Layer 2 of a small transformer language model trained on English Wikipedia (19 layers, counted from 0, width 96).
A neuron adds its activation times its output weights to the MLP's output. To switch it off is to set its activation to zero at one token and run the rest of the model.

Output weights of the MLP neurons that the questions are about. A number n stands for (n - 128) times 0.0026.
n0: 117, 131, 129, 122, 132, 130, 130, 137, 138, 124, 129, 133, 113, 125, 131, 128, 129, 121, 129, 139, 135, 131, 125, 134, 120, 133, 137, 131, 134, 128, 130, 123, 139, 124, 132, 129, 122, 129, 130, 126, 130, 135, 128, 129, 128, 135, 126, 125, 123, 122, 123, 128, 121, 126, 129, 133, 134, 130, 126, 130, 115, 131, 130, 128, 125, 122, 128, 131, 131, 125, 131, 140, 123, 126, 131, 124, 126, 121, 126, 120, 131, 142, 120, 124, 127, 122, 119, 120, 134, 135, 123, 133, 127, 120, 136, 118
n36: 94, 96, 101, 117, 105, 125, 89, 102, 159, 69, 125, 147, 109, 141, 125, 147, 118, 137, 86, 162, 169, 102, 191, 133, 129, 126, 95, 143, 180, 111, 105, 115, 108, 131, 53, 73, 86, 140, 156, 190, 121, 139, 89, 128, 91, 90, 71, 155, 184, 103, 80, 103, 61, 149, 140, 141, 102, 111, 66, 122, 81, 142, 133, 197, 88, 201, 167, 173, 114, 199, 76, 94, 107, 111, 138, 104, 101, 132, 80, 98, 83, 156, 122, 85, 118, 125, 171, 126, 166, 118, 152, 80, 133, 132, 130, 123
n45: 87, 88, 131, 84, 154, 206, 137, 151, 122, 105, 129, 138, 126, 151, 88, 212, 103, 199, 90, 124, 139, 134, 182, 154, 132, 61, 130, 100, 201, 107, 142, 168, 128, 131, 159, 101, 150, 206, 154, 143, 106, 113, 147, 131, 128, 78, 77, 64, 24, 172, 161, 98, 144, 107, 114, 121, 155, 73, 134, 116, 134, 71, 168, 131, 68, 185, 127, 152, 122, 131, 119, 127, 111, 193, 133, 78, 141, 101, 113, 56, 105, 180, 173, 63, 102, 81, 16, 135, 177, 126, 111, 112, 122, 108, 134, 88
n74: 163, 125, 127, 179, 130, 168, 105, 123, 127, 132, 131, 135, 130, 150, 87, 196, 102, 132, 111, 189, 137, 118, 133, 126, 81, 156, 134, 132, 123, 99, 150, 85, 69, 119, 110, 122, 110, 118, 129, 160, 148, 45, 122, 90, 173, 92, 154, 123, 89, 78, 147, 123, 133, 153, 155, 211, 152, 181, 119, 170, 73, 88, 165, 135, 151, 53, 93, 21, 164, 141, 169, 108, 100, 137, 163, 140, 123, 134, 125, 133, 162, 128, 165, 146, 149, 149, 147, 84, 106, 114, 104, 170, 139, 89, 179, 156
n86: 113, 96, 99, 84, 94, 143, 56, 114, 104, 126, 124, 164, 49, 153, 47, 171, 105, 137, 59, 173, 150, 131, 167, 137, 110, 53, 143, 127, 151, 136, 96, 133, 119, 122, 124, 163, 120, 132, 170, 156, 127, 85, 124, 109, 96, 87, 161, 147, 56, 171, 182, 94, 73, 138, 106, 138, 127, 147, 93, 151, 136, 52, 139, 114, 99, 148, 146, 144, 196, 165, 164, 143, 151, 182, 118, 132, 186, 89, 136, 89, 131, 103, 123, 99, 146, 115, 83, 111, 157, 115, 119, 146, 81, 75, 131, 148
n148: 120, 130, 113, 124, 148, 115, 111, 173, 186, 100, 111, 127, 139, 138, 106, 108, 111, 128, 154, 100, 151, 149, 118, 110, 118, 153, 137, 105, 173, 129, 114, 95, 119, 116, 118, 115, 142, 88, 112, 58, 136, 108, 136, 87, 101, 66, 112, 104, 108, 84, 96, 100, 105, 133, 102, 175, 133, 53, 145, 127, 130, 115, 93, 80, 143, 160, 149, 193, 130, 202, 138, 119, 82, 106, 135, 105, 112, 81, 136, 86, 153, 160, 126, 126, 164, 137, 114, 147, 166, 146, 130, 85, 222, 131, 145, 133
n207: 111, 114, 145, 144, 113, 128, 23, 117, 144, 97, 159, 129, 138, 104, 120, 185, 114, 159, 141, 202, 162, 134, 124, 142, 52, 82, 165, 96, 174, 91, 195, 65, 168, 158, 151, 115, 111, 135, 163, 146, 153, 131, 92, 168, 138, 117, 111, 89, 92, 174, 86, 128, 152, 128, 139, 157, 160, 136, 143, 231, 156, 99, 139, 195, 203, 139, 162, 175, 121, 110, 114, 188, 148, 84, 135, 118, 114, 94, 89, 107, 120, 162, 71, 154, 113, 170, 84, 143, 91, 120, 247, 110, 108, 65, 129, 103
n217: 178, 70, 126, 71, 62, 173, 74, 126, 111, 123, 128, 68, 120, 118, 123, 167, 153, 125, 141, 174, 128, 157, 128, 140, 167, 153, 159, 68, 114, 109, 141, 71, 126, 120, 154, 138, 75, 198, 162, 152, 107, 148, 188, 123, 115, 201, 106, 142, 96, 73, 100, 165, 90, 120, 150, 163, 77, 78, 108, 139, 65, 107, 137, 164, 34, 195, 132, 219, 90, 178, 112, 145, 89, 138, 121, 142, 99, 130, 128, 109, 164, 133, 69, 124, 113, 130, 123, 142, 152, 91, 179, 137, 155, 95, 146, 108
n233: 104, 112, 87, 71, 115, 122, 128, 122, 120, 75, 146, 145, 132, 145, 197, 175, 96, 165, 109, 145, 159, 138, 130, 113, 115, 93, 119, 92, 143, 118, 152, 57, 122, 66, 128, 126, 112, 180, 190, 164, 119, 119, 153, 194, 208, 132, 141, 67, 165, 127, 179, 74, 77, 96, 64, 164, 129, 176, 145, 127, 122, 150, 115, 179, 122, 165, 177, 91, 99, 124, 168, 138, 82, 161, 126, 176, 128, 141, 86, 97, 135, 218, 108, 145, 95, 157, 157, 53, 147, 135, 132, 84, 202, 113, 165, 87
n240: 96, 91, 136, 144, 119, 147, 114, 153, 147, 121, 140, 167, 124, 151, 136, 85, 160, 128, 111, 189, 116, 139, 151, 138, 118, 125, 106, 102, 202, 120, 160, 151, 205, 101, 70, 100, 112, 126, 78, 163, 93, 114, 97, 140, 141, 98, 105, 138, 158, 137, 140, 193, 31, 168, 123, 130, 114, 70, 91, 164, 60, 111, 148, 169, 75, 142, 152, 183, 122, 152, 90, 133, 118, 156, 118, 140, 106, 147, 138, 102, 121, 203, 127, 162, 84, 74, 122, 151, 144, 108, 124, 80, 134, 116, 139, 122
n261: 71, 180, 110, 107, 159, 68, 138, 60, 152, 188, 153, 139, 143, 36, 170, 176, 181, 113, 125, 115, 181, 128, 104, 118, 11, 105, 28, 128, 112, 78, 124, 75, 190, 159, 200, 106, 109, 95, 173, 42, 141, 161, 114, 93, 119, 152, 168, 157, 67, 104, 161, 174, 150, 66, 153, 82, 233, 114, 147, 157, 66, 125, 78, 136, 148, 135, 174, 153, 65, 186, 125, 57, 183, 149, 87, 99, 103, 48, 198, 48, 144, 147, 110, 213, 191, 153, 148, 91, 161, 43, 113, 98, 116, 93, 92, 103
n297: 142, 83, 163, 175, 104, 92, 107, 181, 130, 102, 159, 171, 116, 148, 110, 173, 45, 141, 35, 167, 147, 162, 96, 99, 167, 27, 129, 175, 214, 118, 126, 118, 143, 108, 84, 128, 130, 160, 181, 94, 89, 108, 106, 144, 26, 178, 102, 116, 68, 193, 121, 129, 83, 116, 130, 99, 190, 155, 175, 152, 99, 83, 187, 153, 117, 174, 172, 99, 137, 98, 108, 193, 145, 146, 111, 218, 162, 147, 110, 102, 156, 147, 120, 171, 104, 148, 68, 119, 162, 140, 98, 126, 176, 175, 156, 155
n322: 145, 107, 174, 86, 125, 106, 42, 163, 121, 134, 106, 152, 53, 115, 115, 134, 113, 168, 149, 168, 105, 167, 147, 147, 93, 127, 117, 151, 91, 102, 154, 127, 176, 146, 138, 166, 115, 124, 138, 88, 181, 97, 95, 120, 125, 189, 141, 140, 115, 38, 142, 140, 144, 74, 151, 134, 110, 91, 124, 102, 132, 134, 176, 141, 71, 158, 206, 84, 115, 131, 98, 118, 146, 117, 127, 183, 177, 134, 88, 144, 119, 119, 79, 153, 131, 150, 104, 131, 153, 184, 108, 85, 169, 120, 107, 123
n333: 50, 192, 131, 97, 145, 140, 80, 113, 178, 125, 99, 90, 130, 158, 229, 98, 130, 132, 153, 136, 83, 111, 139, 148, 104, 113, 67, 157, 180, 104, 150, 52, 129, 179, 118, 122, 82, 146, 184, 154, 147, 216, 105, 100, 78, 152, 182, 82, 103, 108, 108, 140, 163, 183, 145, 179, 208, 29, 168, 191, 102, 163, 152, 124, 97, 157, 136, 148, 166, 155, 89, 104, 97, 135, 108, 92, 96, 93, 77, 139, 116, 136, 140, 100, 80, 95, 169, 136, 139, 76, 154, 147, 126, 154, 119, 96
n348: 95, 179, 101, 114, 123, 162, 65, 146, 68, 115, 135, 180, 108, 124, 69, 101, 142, 152, 105, 177, 134, 107, 180, 131, 128, 105, 133, 131, 172, 128, 153, 44, 124, 135, 42, 92, 81, 152, 166, 132, 110, 74, 126, 205, 89, 107, 150, 140, 71, 149, 107, 92, 90, 80, 55, 119, 140, 118, 63, 141, 121, 117, 125, 164, 172, 133, 147, 146, 161, 169, 139, 144, 159, 171, 104, 135, 111, 106, 167, 60, 104, 160, 138, 101, 72, 133, 106, 137, 118, 166, 125, 131, 180, 130, 135, 138
n370: 196, 75, 46, 85, 103, 182, 121, 118, 182, 146, 71, 58, 86, 159, 43, 43, 84, 84, 166, 164, 96, 150, 93, 94, 147, 151, 149, 151, 234, 140, 110, 96, 177, 34, 127, 129, 131, 107, 97, 141, 84, 118, 165, 139, 62, 89, 51, 135, 167, 156, 147, 154, 109, 70, 95, 110, 169, 108, 74, 133, 163, 181, 151, 185, 120, 167, 144, 216, 167, 162, 116, 138, 124, 107, 129, 175, 159, 222, 91, 148, 101, 150, 95, 34, 121, 150, 83, 110, 166, 164, 128, 121, 118, 158, 94, 134

Each question names a token from some text and the token that comes next. It shows the activations a of the neurons there, in the order above. A number n stands for (n - 128) times 0.02.

Then comes g, the gradient of the next token's log-probability with respect to the MLP's output, scaled to length 1. A neuron's effect is roughly proportional to its activation times (output weights . g). A number n stands for (n - 128) times 0.0034.

"es", then ","
a: 128, 128, 164, 128, 192, 128, 128, 128, 128, 128, 128, 128, 128, 128, 159, 128
g: 76, 105, 190, 92, 153, 92, 114, 138, 127, 144, 119, 122, 134, 199, 163, 89, 118, 111, 128, 110, 150, 94, 123, 161, 7, 143, 119, 177, 121, 116, 168, 102, 124, 122, 153, 123, 120, 120, 160, 154, 119, 70, 119, 138, 126, 105, 134, 138, 110, 148, 181, 200, 193, 154, 88, 132, 155, 119, 114, 110, 111, 123, 92, 110, 119, 178, 124, 106, 146, 132, 120, 114, 128, 114, 122, 122, 173, 149, 146, 143, 132, 156, 117, 65, 80, 118, 128, 115, 149, 116, 133, 74, 119, 114, 140, 147
Which neuron, switched off, lowers the next token's probability most? n86

"==", then " B"
a: 128, 128, 197, 128, 128, 128, 128, 128, 128, 128, 128, 128, 128, 128, 128, 128
g: 144, 83, 98, 182, 147, 149, 84, 182, 128, 99, 152, 200, 125, 111, 107, 140, 133, 97, 107, 102, 134, 73, 156, 104, 166, 94, 174, 83, 92, 106, 116, 124, 118, 119, 111, 158, 158, 97, 127, 81, 146, 92, 143, 108, 159, 110, 140, 120, 154, 121, 140, 120, 145, 147, 143, 141, 131, 63, 166, 96, 185, 129, 159, 97, 166, 146, 122, 170, 162, 193, 143, 115, 87, 126, 130, 172, 166, 183, 174, 116, 88, 148, 117, 148, 104, 164, 132, 136, 139, 104, 99, 140, 91, 92, 106, 125
Which neuron, switched off, lowers the next token's probability most? n45

"k", then "id"
a: 128, 128, 128, 131, 128, 128, 128, 167, 128, 128, 128, 128, 128, 128, 128, 128
g: 138, 135, 115, 121, 162, 143, 136, 197, 108, 143, 107, 120, 110, 149, 115, 151, 178, 176, 100, 98, 123, 195, 175, 146, 93, 112, 108, 127, 110, 117, 157, 143, 77, 143, 154, 104, 117, 168, 107, 94, 161, 140, 148, 143, 180, 82, 106, 104, 95, 110, 88, 76, 78, 93, 159, 115, 100, 110, 113, 162, 121, 123, 98, 101, 164, 92, 169, 134, 148, 131, 126, 173, 142, 160, 78, 167, 121, 108, 99, 170, 119, 138, 126, 111, 82, 153, 149, 157, 128, 149, 143, 138, 173, 96, 138, 44
Which neuron, switched off, lowers the next token's probability most? n217

"an", then " s"
a: 128, 128, 128, 138, 128, 128, 202, 128, 128, 128, 128, 128, 128, 128, 128, 128
g: 152, 123, 143, 93, 124, 142, 169, 165, 131, 85, 81, 156, 185, 96, 113, 107, 89, 139, 164, 164, 109, 129, 118, 129, 143, 89, 139, 184, 113, 139, 132, 136, 163, 172, 87, 102, 86, 161, 113, 136, 144, 113, 129, 115, 113, 117, 85, 56, 107, 103, 131, 112, 106, 123, 97, 174, 99, 101, 151, 187, 170, 178, 132, 115, 167, 154, 172, 74, 145, 146, 145, 107, 75, 83, 122, 111, 145, 147, 121, 120, 110, 89, 141, 95, 130, 141, 183, 167, 105, 186, 130, 131, 91, 121, 90, 110
Which neuron, switched off, lowers the next token's probability most? n207

"ers", then "hip"
a: 128, 128, 128, 128, 128, 128, 128, 128, 128, 128, 128, 128, 128, 128, 163, 128
g: 147, 162, 138, 101, 137, 109, 177, 121, 98, 94, 141, 107, 90, 123, 163, 57, 150, 82, 121, 143, 145, 147, 131, 142, 158, 132, 83, 130, 153, 149, 136, 125, 146, 188, 120, 134, 155, 134, 106, 54, 132, 115, 180, 99, 76, 124, 125, 133, 115, 162, 138, 74, 131, 77, 136, 123, 135, 135, 99, 109, 89, 113, 132, 143, 122, 84, 114, 97, 177, 109, 193, 122, 175, 94, 109, 143, 139, 86, 195, 102, 91, 129, 139, 163, 165, 160, 107, 84, 89, 118, 93, 95, 157, 99, 155, 147
Which neuron, switched off, lowers the next token's probability most? n348

"e", then "f"
a: 128, 128, 128, 129, 128, 128, 128, 128, 128, 128, 128, 128, 128, 210, 128, 128
g: 109, 147, 148, 133, 131, 127, 182, 128, 143, 101, 47, 130, 145, 159, 113, 94, 155, 116, 124, 158, 166, 122, 119, 130, 153, 98, 80, 144, 114, 125, 133, 156, 117, 130, 99, 107, 88, 215, 124, 144, 111, 124, 138, 69, 149, 179, 135, 97, 181, 126, 142, 116, 133, 100, 171, 182, 132, 140, 185, 128, 138, 127, 125, 143, 130, 138, 154, 144, 141, 93, 166, 169, 126, 90, 99, 138, 88, 88, 231, 138, 127, 124, 152, 131, 155, 107, 158, 198, 138, 125, 172, 135, 145, 144, 114, 133
Which neuron, switched off, lowers the next token's probability most? n333

" |", then " National"
a: 128, 128, 128, 130, 128, 136, 128, 128, 128, 128, 128, 128, 128, 128, 128, 128
g: 101, 122, 163, 83, 94, 134, 170, 161, 116, 107, 122, 141, 147, 121, 122, 110, 181, 131, 105, 157, 85, 137, 145, 147, 126, 87, 98, 168, 156, 118, 103, 135, 137, 85, 137, 166, 132, 147, 91, 171, 143, 125, 78, 151, 107, 113, 145, 107, 188, 137, 124, 117, 149, 101, 109, 112, 105, 170, 148, 143, 139, 77, 138, 118, 182, 125, 166, 125, 103, 130, 150, 126, 84, 115, 46, 197, 113, 176, 145, 118, 101, 96, 98, 164, 168, 90, 120, 105, 124, 161, 135, 126, 73, 142, 68, 189
Which neuron, switched off, raises the next token's probability most? n148

" to", then " have"
a: 128, 128, 128, 128, 153, 128, 128, 128, 128, 128, 128, 128, 128, 128, 128, 128
g: 149, 121, 82, 120, 169, 127, 132, 105, 102, 146, 179, 135, 129, 171, 156, 115, 75, 91, 97, 163, 157, 89, 151, 108, 109, 70, 119, 133, 136, 123, 124, 90, 114, 147, 115, 161, 101, 128, 106, 108, 89, 148, 144, 121, 75, 104, 160, 223, 96, 139, 70, 129, 120, 133, 134, 123, 145, 96, 148, 148, 107, 137, 174, 172, 116, 153, 99, 152, 97, 76, 149, 187, 124, 155, 120, 193, 156, 172, 136, 92, 83, 144, 148, 134, 123, 167, 142, 105, 105, 142, 98, 106, 186, 149, 125, 123
Which neuron, switched off, lowers the next token's probability most? n86

" ==", then "\n"
a: 128, 128, 217, 128, 128, 128, 128, 128, 128, 128, 128, 128, 128, 128, 128, 128
g: 124, 127, 103, 97, 148, 152, 145, 171, 100, 142, 134, 129, 100, 143, 92, 91, 119, 185, 111, 125, 113, 111, 156, 133, 150, 116, 144, 137, 122, 101, 148, 155, 152, 92, 166, 121, 104, 108, 85, 146, 106, 123, 135, 144, 110, 156, 159, 156, 117, 126, 168, 115, 159, 142, 88, 144, 73, 128, 81, 139, 165, 169, 195, 116, 152, 160, 176, 113, 176, 153, 121, 63, 107, 127, 21, 124, 137, 134, 95, 160, 136, 88, 118, 72, 179, 114, 171, 179, 125, 91, 107, 120, 138, 98, 117, 101
Which neuron, switched off, lowers the next token's probability most? n45

"==", then "H"
a: 128, 128, 193, 128, 128, 128, 128, 128, 128, 128, 128, 128, 128, 128, 128, 128
g: 119, 106, 114, 109, 123, 139, 171, 109, 122, 112, 126, 140, 119, 129, 199, 88, 152, 144, 124, 202, 153, 77, 118, 133, 120, 172, 143, 170, 123, 156, 168, 94, 86, 133, 161, 77, 106, 141, 159, 115, 105, 111, 156, 129, 179, 122, 116, 70, 134, 181, 142, 67, 76, 132, 144, 132, 117, 149, 153, 151, 119, 104, 103, 158, 97, 98, 115, 60, 115, 92, 73, 134, 175, 111, 131, 154, 131, 124, 126, 128, 106, 123, 165, 100, 143, 132, 62, 69, 85, 152, 94, 134, 134, 118, 130, 97
Which neuron, switched off, lowers the next token's probability most? n45

"y", then "stem"
a: 128, 128, 128, 128, 128, 128, 128, 128, 128, 128, 128, 128, 166, 128, 128, 128
g: 147, 135, 138, 116, 190, 104, 197, 129, 175, 77, 128, 72, 137, 87, 141, 115, 61, 134, 163, 131, 124, 103, 102, 126, 118, 100, 118, 130, 146, 139, 93, 135, 105, 201, 180, 112, 137, 120, 135, 124, 154, 156, 147, 118, 145, 131, 120, 160, 169, 51, 110, 90, 90, 143, 77, 106, 154, 119, 133, 119, 140, 152, 160, 146, 110, 126, 173, 120, 162, 154, 131, 147, 117, 119, 99, 174, 145, 152, 126, 105, 107, 171, 139, 172, 181, 154, 119, 161, 103, 186, 159, 83, 116, 169, 137, 107
Which neuron, switched off, lowers the next token's probability most? n322

"ri", then "ze"
a: 128, 128, 128, 128, 128, 128, 128, 128, 128, 128, 251, 128, 128, 128, 128, 128
g: 140, 121, 121, 135, 79, 123, 138, 98, 123, 102, 116, 145, 222, 115, 182, 113, 81, 115, 166, 127, 102, 145, 117, 145, 113, 140, 101, 136, 100, 112, 108, 79, 133, 111, 145, 114, 112, 147, 161, 145, 112, 163, 132, 141, 154, 162, 94, 210, 142, 182, 87, 38, 135, 94, 154, 145, 148, 88, 200, 96, 154, 131, 149, 103, 129, 109, 151, 106, 143, 104, 143, 157, 151, 99, 145, 121, 125, 136, 141, 169, 107, 140, 131, 145, 156, 117, 108, 150, 120, 84, 90, 192, 79, 112, 112, 120
Which neuron, switched off, lowers the next token's probability most? n261

"ine", then " trans"
a: 128, 128, 128, 128, 128, 128, 128, 128, 128, 128, 128, 128, 168, 128, 128, 128
g: 122, 158, 168, 140, 146, 195, 144, 153, 174, 77, 155, 116, 123, 84, 137, 154, 126, 165, 110, 203, 79, 155, 107, 191, 135, 118, 104, 92, 198, 104, 114, 70, 168, 119, 88, 123, 143, 142, 133, 147, 175, 129, 125, 116, 87, 116, 75, 106, 103, 109, 155, 167, 71, 108, 149, 107, 161, 168, 144, 143, 126, 159, 146, 139, 133, 124, 189, 129, 111, 152, 148, 123, 100, 127, 99, 170, 161, 92, 147, 106, 87, 112, 139, 142, 149, 124, 143, 140, 168, 97, 132, 94, 136, 101, 143, 156
Which neuron, switched off, lowers the next token's probability most? n322